Layer 2 of a small transformer language model trained on English Wikipedia (9 layers, counted from 0, width 128). Numbers have three digits each and are written without spaces.
Take only the direct path to the model's output, skipping the later layers: a vector added to the residual stream pushes a token's score in proportion to its dot product with that token's output vector.

Output vectors of the tokens that the questions are about. A number n stands for (n - 500) times 0.0077.
"songwriter": 440591529582479436435511535561395512564489431612365467435443341482515454438528514541563488483493544496494616466501555435565534518532514544335501696433504447369422498368418500505606489532547494487594514547520438563434536475602499456589581439498426496335684377316634700477527559411373445571509476407570424570567464646639525443616539448525584466626494461603466168496456459438853557150626
"2": 544526473541451512451472467485518521467510555449461488517465546481504484518551452477506501527532537504488494513500510464505521523544496454506496458526479538532511525482433490546490475512523512448439451521590502437502541494502505531510537503476515454558466506477477592560521486528519467511493538493455424502530481490477480518529521527512469477525467502528443459516530503533554454388521
" were": 494469503456445510489497513604448414510575554471454485505508506517503510623553551485529498521505482493529497527522540526566443469544652486446442594496502496383470365449538445578504476432598552445503412515527481497443561510454479496540442459524476476379443483490542485521473456555576559502518499577485477490508469509601484480452519500482542482543560465504519291515481585484612526404479
"roat": 553552484551464457380597523516319438600543477545400498476560452506485475533517442508478491414505526443536563511523564470549550499506601526390491604429507425434579417474374415585535517455538497480600496519521481564589497536544466450593560553520463452404484525376554635434551517492420442522448507442497460544538491460661545437493552430480521542584544419568525146477501555486710530304588
"anny": 511494528526496469340490539571390544512519435570372518422546517529457476587504390509472490445553544603487536467445520471591540478516514568386488502490494449411457531442458486617566527533539595526540518509515472595531533509554516463494564474514487424408535458364490633535536473493452456555423534497502532515464463533652536444459499436472586567515548437554535279472503509471645514275526
"ropical": 495532477528505448331488569495345444551544501628433463515559458508485486587511412510496485529532540520593571580497585405507501524578625509388531701465533470369513470471477603523564493455513517541607362505528447516486534485595394466473486505491446444393504464267581639544608516575415452580415553467618477502489615537645456350515492412401553486528547466517540160464446495467722578230561
"ases": 540407594485483433367568542493393506507570472523512515462357456546523550613564496557536493522519531502568577457502546530528552518577605545443548633501510495338358423518373420517549534484541476543493469517551390602458554482543478488590579483465434413460468428364436583535514461420470457548391582427498422566504487454609521443543561482540582542541541399542509282466574499474607577306549
" Years": 469573513481450475424567534530398443560534436584412509470469511459578519514588444448535482341443567495514539614507455543515495550565518573440477561516480478389459402522423500521486511489598547427551449537517483481534534547460500447557541456470441485414596451287426612494529561479466470536494645460555514551537505485570552420607519427532513455517508465524419384528516513521677535341527
"0": 554575508547507521453496456505518502471464573436479500497465510452558513578548432447499499450498523542475517459505538461450517525578540520482498460552474528505505516516466491526472516497526494451447452514580501437519461502515487523485491520447523449538459487519462575507487488522526490525472476477456460570536502477516499511493497526507535495538481476507442455521549498472594487408492
" constituency": 526598587514452435401537527570412525530458424505421531521542497477446511529527401551521487476526547551500617647510527572508478517552599526283544596408501504382442467413424458503590477486517432470474442537543452604566527483604495505520505491483424462429587505407607571443528472544445471583426589491497507544525418560555536474448545370485533491522472486569537247485495481482715567200520
"cyclop": 506544518495543473427497602526309506523523414590483486427521472542493428497457479442528487459513561578588533599496588606553593438565540549463503682479506517316421434437407518447530462444563578536516436546553436521506553571562405463542535542411374421453519470299511676514575447524476463543588607498526523537557367508762472377407432410397567511548539489589507164533508383471803529257524
"celona": 575536577463400443337489587551389477566540386571372409476533456544472416572487485509520486455545552471433594532502536510487516529571641544332556801458531420211428500519389520561557480463589627582610464495528420545545534518603463428558566476495475418377583474371554666485598513463417441582423543437484544548504473556582471375475554435427568503566570454583549089491501486441772592157620
"such": 558553511562427469384529485594403415591494395548461507391433471499478602644550513507509491511547556442563643395470550468600567497518523600365383714435548498409540372528365447492552528476562542531553500545494535609404509466560441497642584513500373476473462377265429611499467554459518521526426522406504469488518421593644552386522518427524515529618657455544507157486540515399801461294527
"pring": 529518584558445466375545566416362495517541454562404497466480428447494457577523487571491492470561572543483593485474535471538507516622558522392440541380512468411461446550428486613569547434592425503467480523537471535501491516574481455573558571514404513467507440400616599436560537488540467573434602431542529515479599489655550420495536486464552415523500403501518186452527481433744534272541
"haps": 488548574539547426438395548634434366448456493475411514441475396508496441577566493442594492480514567510618577620466565614481483539623614615387454785461529535317420450445426383477534478459594573556509437547491423596587557617528490470556533504476357379312527378316519635566593596513451459597486518448495409571533453569726518360550473502406508517518526491590455165415461542373753503271570
"azine": 535584466548474417454489525542344518564559444590413474533491574521449437561523491501513483399487543488481531524469569465557517504589581558323485847461540482247437425467343425447575486534553596547488412531587455537500525557607481493596593480477458411407598444331552631505538535396409417536449544389523546549581466633682520435520563382425538472543516496573567150523466441379689625230595
" |": 475490490529555526478503569451503496493569491506509459566472545515487488498515523464541503524473545468513500523487528494493453537512476460420527463505444550511526487508526490495489507526461499498512481488458548475426428513516535518453522480574517543548447509391504531504488496541496497483528466565477526447522469480486479521507518474498559532509552470440471554495569522470480489427449
"|---|---|": 465539601589538426366556581506394529541548427599485448583392467570418442527543507510604489432475557601451525470452595516488481518555717546501534550416496510291355471568528437609608462510523513587513358565431377516469491364660488511520601496519405406438489429366559605514631571491401399537448496547544538488506410604550520466574578420337491483514493503595590079573514503423819528241465
" Eukaryota": 479540570486456423462650637695358554516610437542334382395518361429369511477542439611553479442567592533498612541515463545583525519466606527363566651381545559406356502434379468556622491446558543555607538548476409670389522491656486458510581411408399473324496473337517670462596590448522396466445559474589514532545417513604519376546530402481523413630557546481551026502562474410971648093512
"theless": 482626397531367436378557556488427381515561329488458495533454484459517387595522561468462487515540608592602626621472506370524502492535642643243464656632529363421386378414299488479617456404617701556430480539544472670530517584586507506557598499475396403471475435321558596438595530576600464601361555473530582614437378605755542409513495486460497373524486399625586089405499518398870630143514
"acter": 532481440514464494421514519584419545690484386577446479504518413546406491538498501488528490446523600542541576521532540513424571498562522567428462712429496572367384432537327539372543482502536589578498603509490516561519453477586413446588571478519466434391547459353529620493510490470391457571455528367526481527486543571686497402549485405390573530555527440493566179448553540485666567268627
"rovers": 489562459524521481444549575550417532560554490528455499455528452547520443553539533547555486471509562591585544464484517537572451508585607531441489771510523461366335480456359548346569545470531582559534505508479470534492550461553465425542573550479470400445505444308524636365525449565489446608511476374456451444541520533681465382453509409387500522460512480566581150531558469438678538268656
"′": 484442549468450437418525510554490506417578380552503454429489419501421537652509455520550483524547574509513607546521439493547500480550725484484503545529506549421486530420509348549551504480544593514526399469541444484468493448502541473486487554436465482441463515271521615569605528489465455535527580489579418450471568484604542460463494549470526501486470438563473245534569509445726618281493
" had": 469502481472461450457481494566492497530494516525431474554472483495489466601529526545537498539497505496545478561496524548524453523515613489488441628572505524396556364461576428534534442399603565501548423519541477505500532541512508518534474492453474441417459440418526476491487492525537513494481475564477468519488490511564487502427477546490565495520549519558482297501477535455618539340507
"5": 530527501535471519456461486505527534468488507444445523489476495475543473553570502489418500497541510526463521483516522456495550534567508490503517458527536542516493520479473471541478506487533458457482466522577513451494499483502541495484541509451536452555459497472469601529489445567519462490459495521445459537510487494500492504506539548480541468527494466495487445515528504480600475370495
"rition": 585540459540427490407546566505366499444512424591407434393422597525566431632548422510497487397477476577571560552491538488677460515574571524432474724455535445355498394528448430534622529524544565509532486537554386514541422453512525589478569498451422420360553392335649629460569514502452418635445545433519455556531515581679523372570515423425607518588533422467616184502441430441702606198538

Output weights of attention head 3. The head adds the sum of these rows, row i times number i of z. A number n stands for (n - 500) times 0.0012.
o0: 525634494698430509565423518360568644495446615434623623555539424501549619414549550469401564416495499540646342578574675508291533605392342464471673353526420385680526602441713521565464522636743585445620540561564457489690386349430442482361556468638387336533328418627555565367495193550464508344591360733401526437476369437477445759561484498775479595432377388401509321535557376450444604498406
o1: 605545518772450448437582444399674545413486601416672475415628542447605591461506580436458337453504338569580348416627754446250533571489269569521411393557459476647486659469581324653487472530538490566604514468435342474516295318442686587442500529621404480533413380561538567374538347545551592392565351648435577340547464437576638642428497587705536555440464359460686448467668467379500509511373
o2: 505437588497513735443414486615514501562344638542264632663701298554354571269435548455477673527579453442579448686445410466548441622579379479329811567410684488451564541519671545399536158579403549443578533605489586603611665576452413345408511568513577433347615343543665642338424437466395300520386551620642539500417259497576356542510284496342434433346524541491527387483418759650480485409648
o3: 377479613415855540532700303646421580588426497427321307497592486664409499503497704328576302525555483448581550548488428436563392623665367408443530840326567590365462502725264540380394309393318413522634558572456518467220452599731393350428462461617540216380596272412493501631459502475399399444799565541568553440600379454509296476655462669343467487234525854478608517491579561651549465565636
o4: 549425665644639417299712385703564454471236588493503346496640430419448657296459549416510617551643532551688446472616464354539382572560317607492478655354625540460381717733382499477505123519352530478532511553390528582371397596709400383503403434404488378393778347497521469415450394448474398478551411493652748453616333546574546496371302504332607492417556608475709484404547738462576483527619
o5: 562400631584820523576567513406487740629455462442590391603417603504389657416500761407493515483521459260569507492507527555435434448636381380319672508464555604669353273305504505514487368574525507596518591438532554485233380485455247478512478494593715343325621471477488435393368399439353476602584509559455466526594609603476426423900703528641502460305417652431446576536505301486607611548422
o6: 450506566509573328445499472527578460543474364517694353633232588383389584499483565543603322564628475465431430370569441600486403517507647511664253376450603508423291470581555444447571657495708338422591430457456413468400401393633308584448235397510562578397637693572506528450338547477551491559306532487413385705679717622498632549524771545706661609518575439545341631434419414276660579579348
o7: 878459717540339561614658379528314480456438351447367421228529644432747445503518471490338352533398468536376647323494597384310459429645417589528511405544654553813406338347396395591412560726444455570268429510413540540412375548663427572595585518334527428487722342519561354326531562449695609731425415357440565662636455483409774506599622464528716522730495448469573536527524436453569570529547
o8: 707520503572657513706531655485416500448315358520730450358549687451574572408596592403346207434523506516688658454473466453381524426402297448392591747490617475622514520369455415390291522557320527492352593454466581656499560602555517669571534482447513399553600533297488588611581410472316477511526467542570458471652439675456515389460394630415539371694574532506680443460404330364507462457444
o9: 540412510434527625627725417540319511527292371421247486305691581698630306531542572362490327619438628525149685591471411555388425528676443534515477543173555424595388433428113642509359396490394536598523615614511532517225321852828363593605445586555590423461504308548541513463407660729487562634743513583374437492792227459490301511611583490276600565413560553527665421571518429547452397429782
o10: 374537454519511513245782370463524601458694436378557505434383540391529404561571562596450948560530634487617630405487512500480508356371515489530334515420304593571467539656164459616381632297463569528523500395635445463538443505622566529610325480406443687673292708577358332621505480502562521464674452489516622327588347414466375561533592497310460412315431459467640531551471536563505521614472
o11: 655420587581650577750396634536560621531369404539483461593565634442312650356483675372514587530575315357598519478470426548550468410624358417310707548520767681633393440295648413448522265590358448640408590468456548645469669543364280548492452533495693542332641427292532495456335514242278315631328589548568465586533620668612489494579459501553609462558569545485460565436422603380559512423466
o12: 352489355601571522594328365506496628507672765486595546646593480579431331515590708410429521299451529361625318686515580465583547520439438427317718651475515592402666361482539586474568330460485648556442734517543661470439537488292627352473796587725695271467516350561526424476471382674301399404671419754594489297278570400531392559576240671535316386444368606385542382566600432643441445497578
o13: 310636270375496564329450520548572335369608542603338567388503368516434381565515322645577382602510508648553576492459335547660589463511650463588377477503586516247542630685565411434556551458479472400599432538461426549670691426454671516416519521470424677531418570491523569625534749489634380424304594475630407490442511464590528494332452507250440496483487410586509489460490809537489361418525
o14: 259494385460400593602320442538520480568640548535483462678446434484399302508480517548459974506579455444428443554518355475798412513416647396508548487392694577279600417589572401414532427439594511480503510370619566505631639577533350426446474548455597456424526516631515484537401576461473436553300560585526359642426489520498379569542429457506305527448576531499256515527478685539456467462624
o15: 487552682654394378328651450527520600514452509399716421492442444400543721432449560438545387575632435540592483468591657521268467594443391707507396488560375459601320608660468439496479476402617468420670448475452326442465281296648468557372566362561377446531390467586443539484577404532480702354719492564424586442638496611510577504489582457546535539305461547536671539447674452344629499558462
o16: 438489324541604405383307555567551297482511771567401601574632349617572430561547393504518431335432562559656249701545440455689525600485580550526569433465358361299585505470580673491680383585489663424442546653473663456521572626334602469438463530429509445522669564505640476477390525658560367463455406488646588512220452439442401512461262361561454538696372405478431408548399599622392535514601
o17: 472487450648437426672489469410652681488448498546829460618528593423361624363547674491422505450615436419581414429624648512309508502405353470477510505505586620522500659547611342514472461440625478546627599466526396524515374295451460541412584499779535458464376348609454593465471330506358538290525462753380458347589586550630499726352510622677515506344590513452569402421638420265539483474387
o18: 279508342502375512266508547492657456468678645483476580617528327486459537544405444553657876627556466584396404599531469601542475576498660676576239258491323421400442552554473492571694414333702597530644449439596376435556530545472488531485441537459480798557254628582492502531480576576546517479530558542468499446488375500566344584355602212467490584291398360573486497463564682514402529468664
o19: 460533362413390601604178619474381366528606550610372543452512423537572285592461354485464545456436414606346457626406334490720529560451646457536596413562653463327585301400681561449568490586534439504291522477530600574652696604388472521489612644390523430497572496453555503572507627544569450631355482453541354691337565464392532429482307437517412541751507484566328480582476604599341455456607
o20: 373432578294538478446545472557420372523534339611319475430440559451372364564483437548619534534492578397464641407413350470720544330577744419580562603517573541366501427582400520367507532510313436413376462559523556588430632573585463409607414445445634590473605685469487410545437775414543430576422606286614432636478627577451559261547524461271524379580564500527387675568315579619584465463508
o21: 672506363623663398549581524411610668445587478433633579506525661551560554519618638456487498456525462467620468355613713567345579315467286513443482614528366588709506520338428368672429558458454562596520538371431366492558467337330721632511540514625475486596440542414438398537518349518365423467545383567522586332572655498509563599487465670619499467501452499457689495482546364380520491583321
o22: 516471494400351415532451563598451222430419561577227565384560421590628335611494181584592223516397581641339503480471397459616546557593712580663447476506507315469580539551494622439529589571431478392418332593415536506531555571561626470472503423407423485538640526493560531472525687571632501582381524279596486603368515451503601393335378481419501582841575441562393478460414632543410450465558
o23: 384664454379317587544629358567357392559656387418311525361414520611593264722620254604478541515509520528229647386551473345531585481378476500640512518480464555419650548687398534534339708416443450638573449585544408471635393451626562489491480505550410432656366452564416421642669558540693594382624441505498523456552415283383460582528495521417297531412566549507521514565544618504472462429459
o24: 398492538366795436604672539565358662601438439552653277527530408617342660455442620395544307584417703397648753708320323550421441541556423542363278661497341444463503416502287727298512446356459461411435573489508585411123594808598349510646509464420538740467486461350333491640547454467418641365772723379533491552591471624586378244513867340222581267377492759552470535504464210623601543549653
o25: 819413477499712477606656590472546541556137416484459635588653584664515656352557590454469404577410689248422700571474529585268481361618245591362547511414330457914448438091313688549421380573443659573501563504401569491289546801417433552654406421528656713440592454397442482319330400442315469534455532421432563587696479588577459485461763415502718399526549582539503473510316238412564588424494
o26: 563446491673665468555589403433612781555551502403598567695485627554378616514612800466454790425585656253670465485586635553346496302440222441388710547469344690655494427393432554619494440487390639689556625486575430438397342439328483412499396412634658490511510490547447325439360339463331414321667406650551653320565568392530339768622543521563499445230359527430628507529498322452565576565362
o27: 671256531360736496549465501504424590588446427558339463816515560587466435500510686424521677481532638341332499727413402577701377281646607428373574470348517575529347143164315643537626458493464589587324557403574728483256513804480296458469409486427682451280867578452610410344282597416419469753389584352499506669531666515503336396726461438427520451567469482553306564608470354543559636571638
o28: 582407383336490607923483497551315516591510422642320758693605582652412373516596455510458479472469599215278672550400368493501503252477435461368747679492560653431731309303391620480439511411306530654403596602423631466497630650323574429551611576630622582454531420524433474510440634473395441530400489412541389587497683484551494416431413487427356296527633704521416472530431430519464330422527
o29: 387460414566529425620222669575589455623437541641567460820534538439308573316431518425622792507651375341621314632610404546685334522409543523416646462465585476335518472457734517410613243573541493476616614486498534555566599507411221470363452539571653451335691488492585601464258469425262406477369496630515462683452664696510410597422341440656489607498533450524334530479402655428542526427506
o30: 586691504486205562514537489383370407383558504465459629131550449424752448593492256586357229510287531778427551328442601417296599553484561524654463331640443373654564537449549473560313708708660565481417420635530403491745335379513619576575558526482347497698282428600494505507664468689747611433543369502388474476518284404429703580447663456592570593586373341531569360548583449618417426461482
o31: 592552514480283533367645358355361510464658531420453496259448468448768327761494376588391581457304496673229518431408628428381549553535614529637382238526395465597540297451389502701469705570670514562344423461493500429438273442481627568626595623422469511626312476630497330455672459746726695600550335407363451466495420307394774449622709474584439523597341481437495502591694391590420422573555

Each question shows a token from some text and the vector z that the head gathered there. A number n stands for (n - 500) times 0.0029.

" a": 549514380617432536569477406569507349530468407511604461475446438597599558500535599646493397499534
Which of these tokens does it push down most? "haps"

" premier": 539494416486395519494518525563593465459474403428540445532508507563498507523527554532480399612580
Pushed up most: "0"

"ish": 480514514339538363498518509407684521354642506518513491673564496465425405445422458426379495615519
Pushed up most: "′"

" general": 454434360552403600714533392574453488432461491530480471493515528463532531475461486616471502502536
Pushed up most: "ases"

"'": 295394300477334465510577574401529527443473543509307469401574624461501587591337314447606410505573
Pushed up most: "such"

" with": 462452463547424508582573412662442514419528535501437509509515498487563599410558488617612482518498
Pushed up most: "celona"

".": 568534527690574464219391698631694429583491453574435581483413427610398584670476556286476389545402
Which two tokens does it push up most, strongest first? "cyclop", "rovers"

"6": 569508431536477593595492533418409528572379521545473651361447439613448520381497584535567597398431
Pushed up most: " |"

"ac": 579341474347346475474537534605561386499408569437637323584652479373549495557595427605550493615649
Which two tokens does it push up most, strongest first? "theless", " Years"

" regions": 416441426435361541619502481569469545400499493472469468593560564433494456635554429570544487483545
Pushed up most: " Years"

" value": 387468441664591631719505416549578513418501515581393570511348592424439471636456542548440477404445
Pushed up most: " Eukaryota"

" (": 532574539559632469399565617529551496463419467597436558459424434526470549533522482355438465541441
Pushed up most: "such"

"7": 542511584531525610449485523458439589614439540521477568485487438591453423409538585585500610344398
Which of these tokens does it push down most? "pring"

" on": 496474494478406535469575465628463533521420565479461550502530499471484556459593540588674514503527
Pushed up most: "azine"

"==": 461353514597456561463346388403488373559528558545577373558513569357504490755436432508436491438469
Pushed up most: "ropical"

" light": 364533388536520538614533525342486609464623418449486534393500599618504468454400540463469449442464
Which two tokens does it push up most, strongest first? "′", "ases"

" and": 478482518594501493380459540581562469515479517572455521546476447497436566635520504463576441474479
Pushed up most: "cyclop"

" In": 597503620582455465366501416599424489627506632484556522560606407478525612375438509534618574508475
Pushed up most: " had"

" Kan": 643553757367661368369670448507539583449586469288686376516611553453595506100438576442371501751555
Pushed up most: "anny"

" Railroad": 396434484545464560614584412518543551380512475489411425508462636403521486592511453536505484515494
Pushed up most: " Eukaryota"

"bed": 492419531544557551520645534570657493505516543421508407396510677455570498426446545534415481614495
Pushed up most: "rition"

"s": 401482409442382511539525515399486570436640417437477455459555568631546529447515507491576455503488
Which two tokens does it push up most, strongest first? "′", "rition"

",": 550387541421347475370420472432268552639498586349639485496711496498571482498530507526696639515464
Pushed up most: "ropical"

"a": 570524607458523471508486537424436543406530392547441554447415486501522446488641475424564471530404
Which of these tokens does it push down most? " were"

" the": 513491471462347493465437460541490462537509482495543469606585457483486495572499462487556451539588
Pushed up most: "2"

"1": 652492608445498514545454424397369541548504577477604573530544477470521439399514593508496697499368
Pushed up most: " had"

" maintained": 410434492629532590597656348736504447403421499536503398553448598377581538628641514676570508488535
Which of these tokens does it push down most? "5"

" decided": 488559521719546518425444315567476379594555444551608438623466431541570569558475537494488455467515
Pushed up most: "rovers"

"ura": 472450556482575498542647678452426623394530465490457487367567549448526396531475383501485516545432
Pushed up most: "songwriter"

" film": 419408412533385576545524491432594502496479532536411420523520547486470458626422438544430430499562
Pushed up most: "ases"

" writer": 498478540633580531431522636613546524519493425495550451422516538484510448568442495497412464524460
Pushed up most: "cyclop"

" who": 527482515540457523431409398473481427601477434526627415562523506476554438600458487500472479517552
Which of these tokens does it push down most? "such"

" encounter": 358442442550452599621614392453446580522518506389506429384562631528555516455456564627607531454524
Which two tokens does it push up most, strongest first? "azine", "songwriter"

"ma": 471436401450510485587493640415582442342487380531568371482443584525562342704594411502409394546536
Pushed up most: "such"

" arts": 467412437586488627626588385494474412566362521492532455363502599442540549560500580685586504464581
Which of these tokens does it push down most? "anny"

" Continental": 492373445542396652598506443581656506462419465490488410565424595434433413683550606663474450490515
Which of these tokens does it push down most? "anny"

" his": 499504513619464562466466468574537487568494426501488520482446469539457516570537608534602425482501
Pushed up most: "acter"

" trains": 407476468557502539504507474544488579498541437350623405449532577617571528447605629666612526414465
Pushed up most: "azine"

" Cul": 621564736543704479329566473445524500565498530508625443449533456462483533267433524464414541561498
Pushed up most: "anny"

"op": 472416521464537436484614625518601507506591541380568430383627584470533526395417479453546490642533
Which two tokens does it push up most, strongest first? "rition", "theless"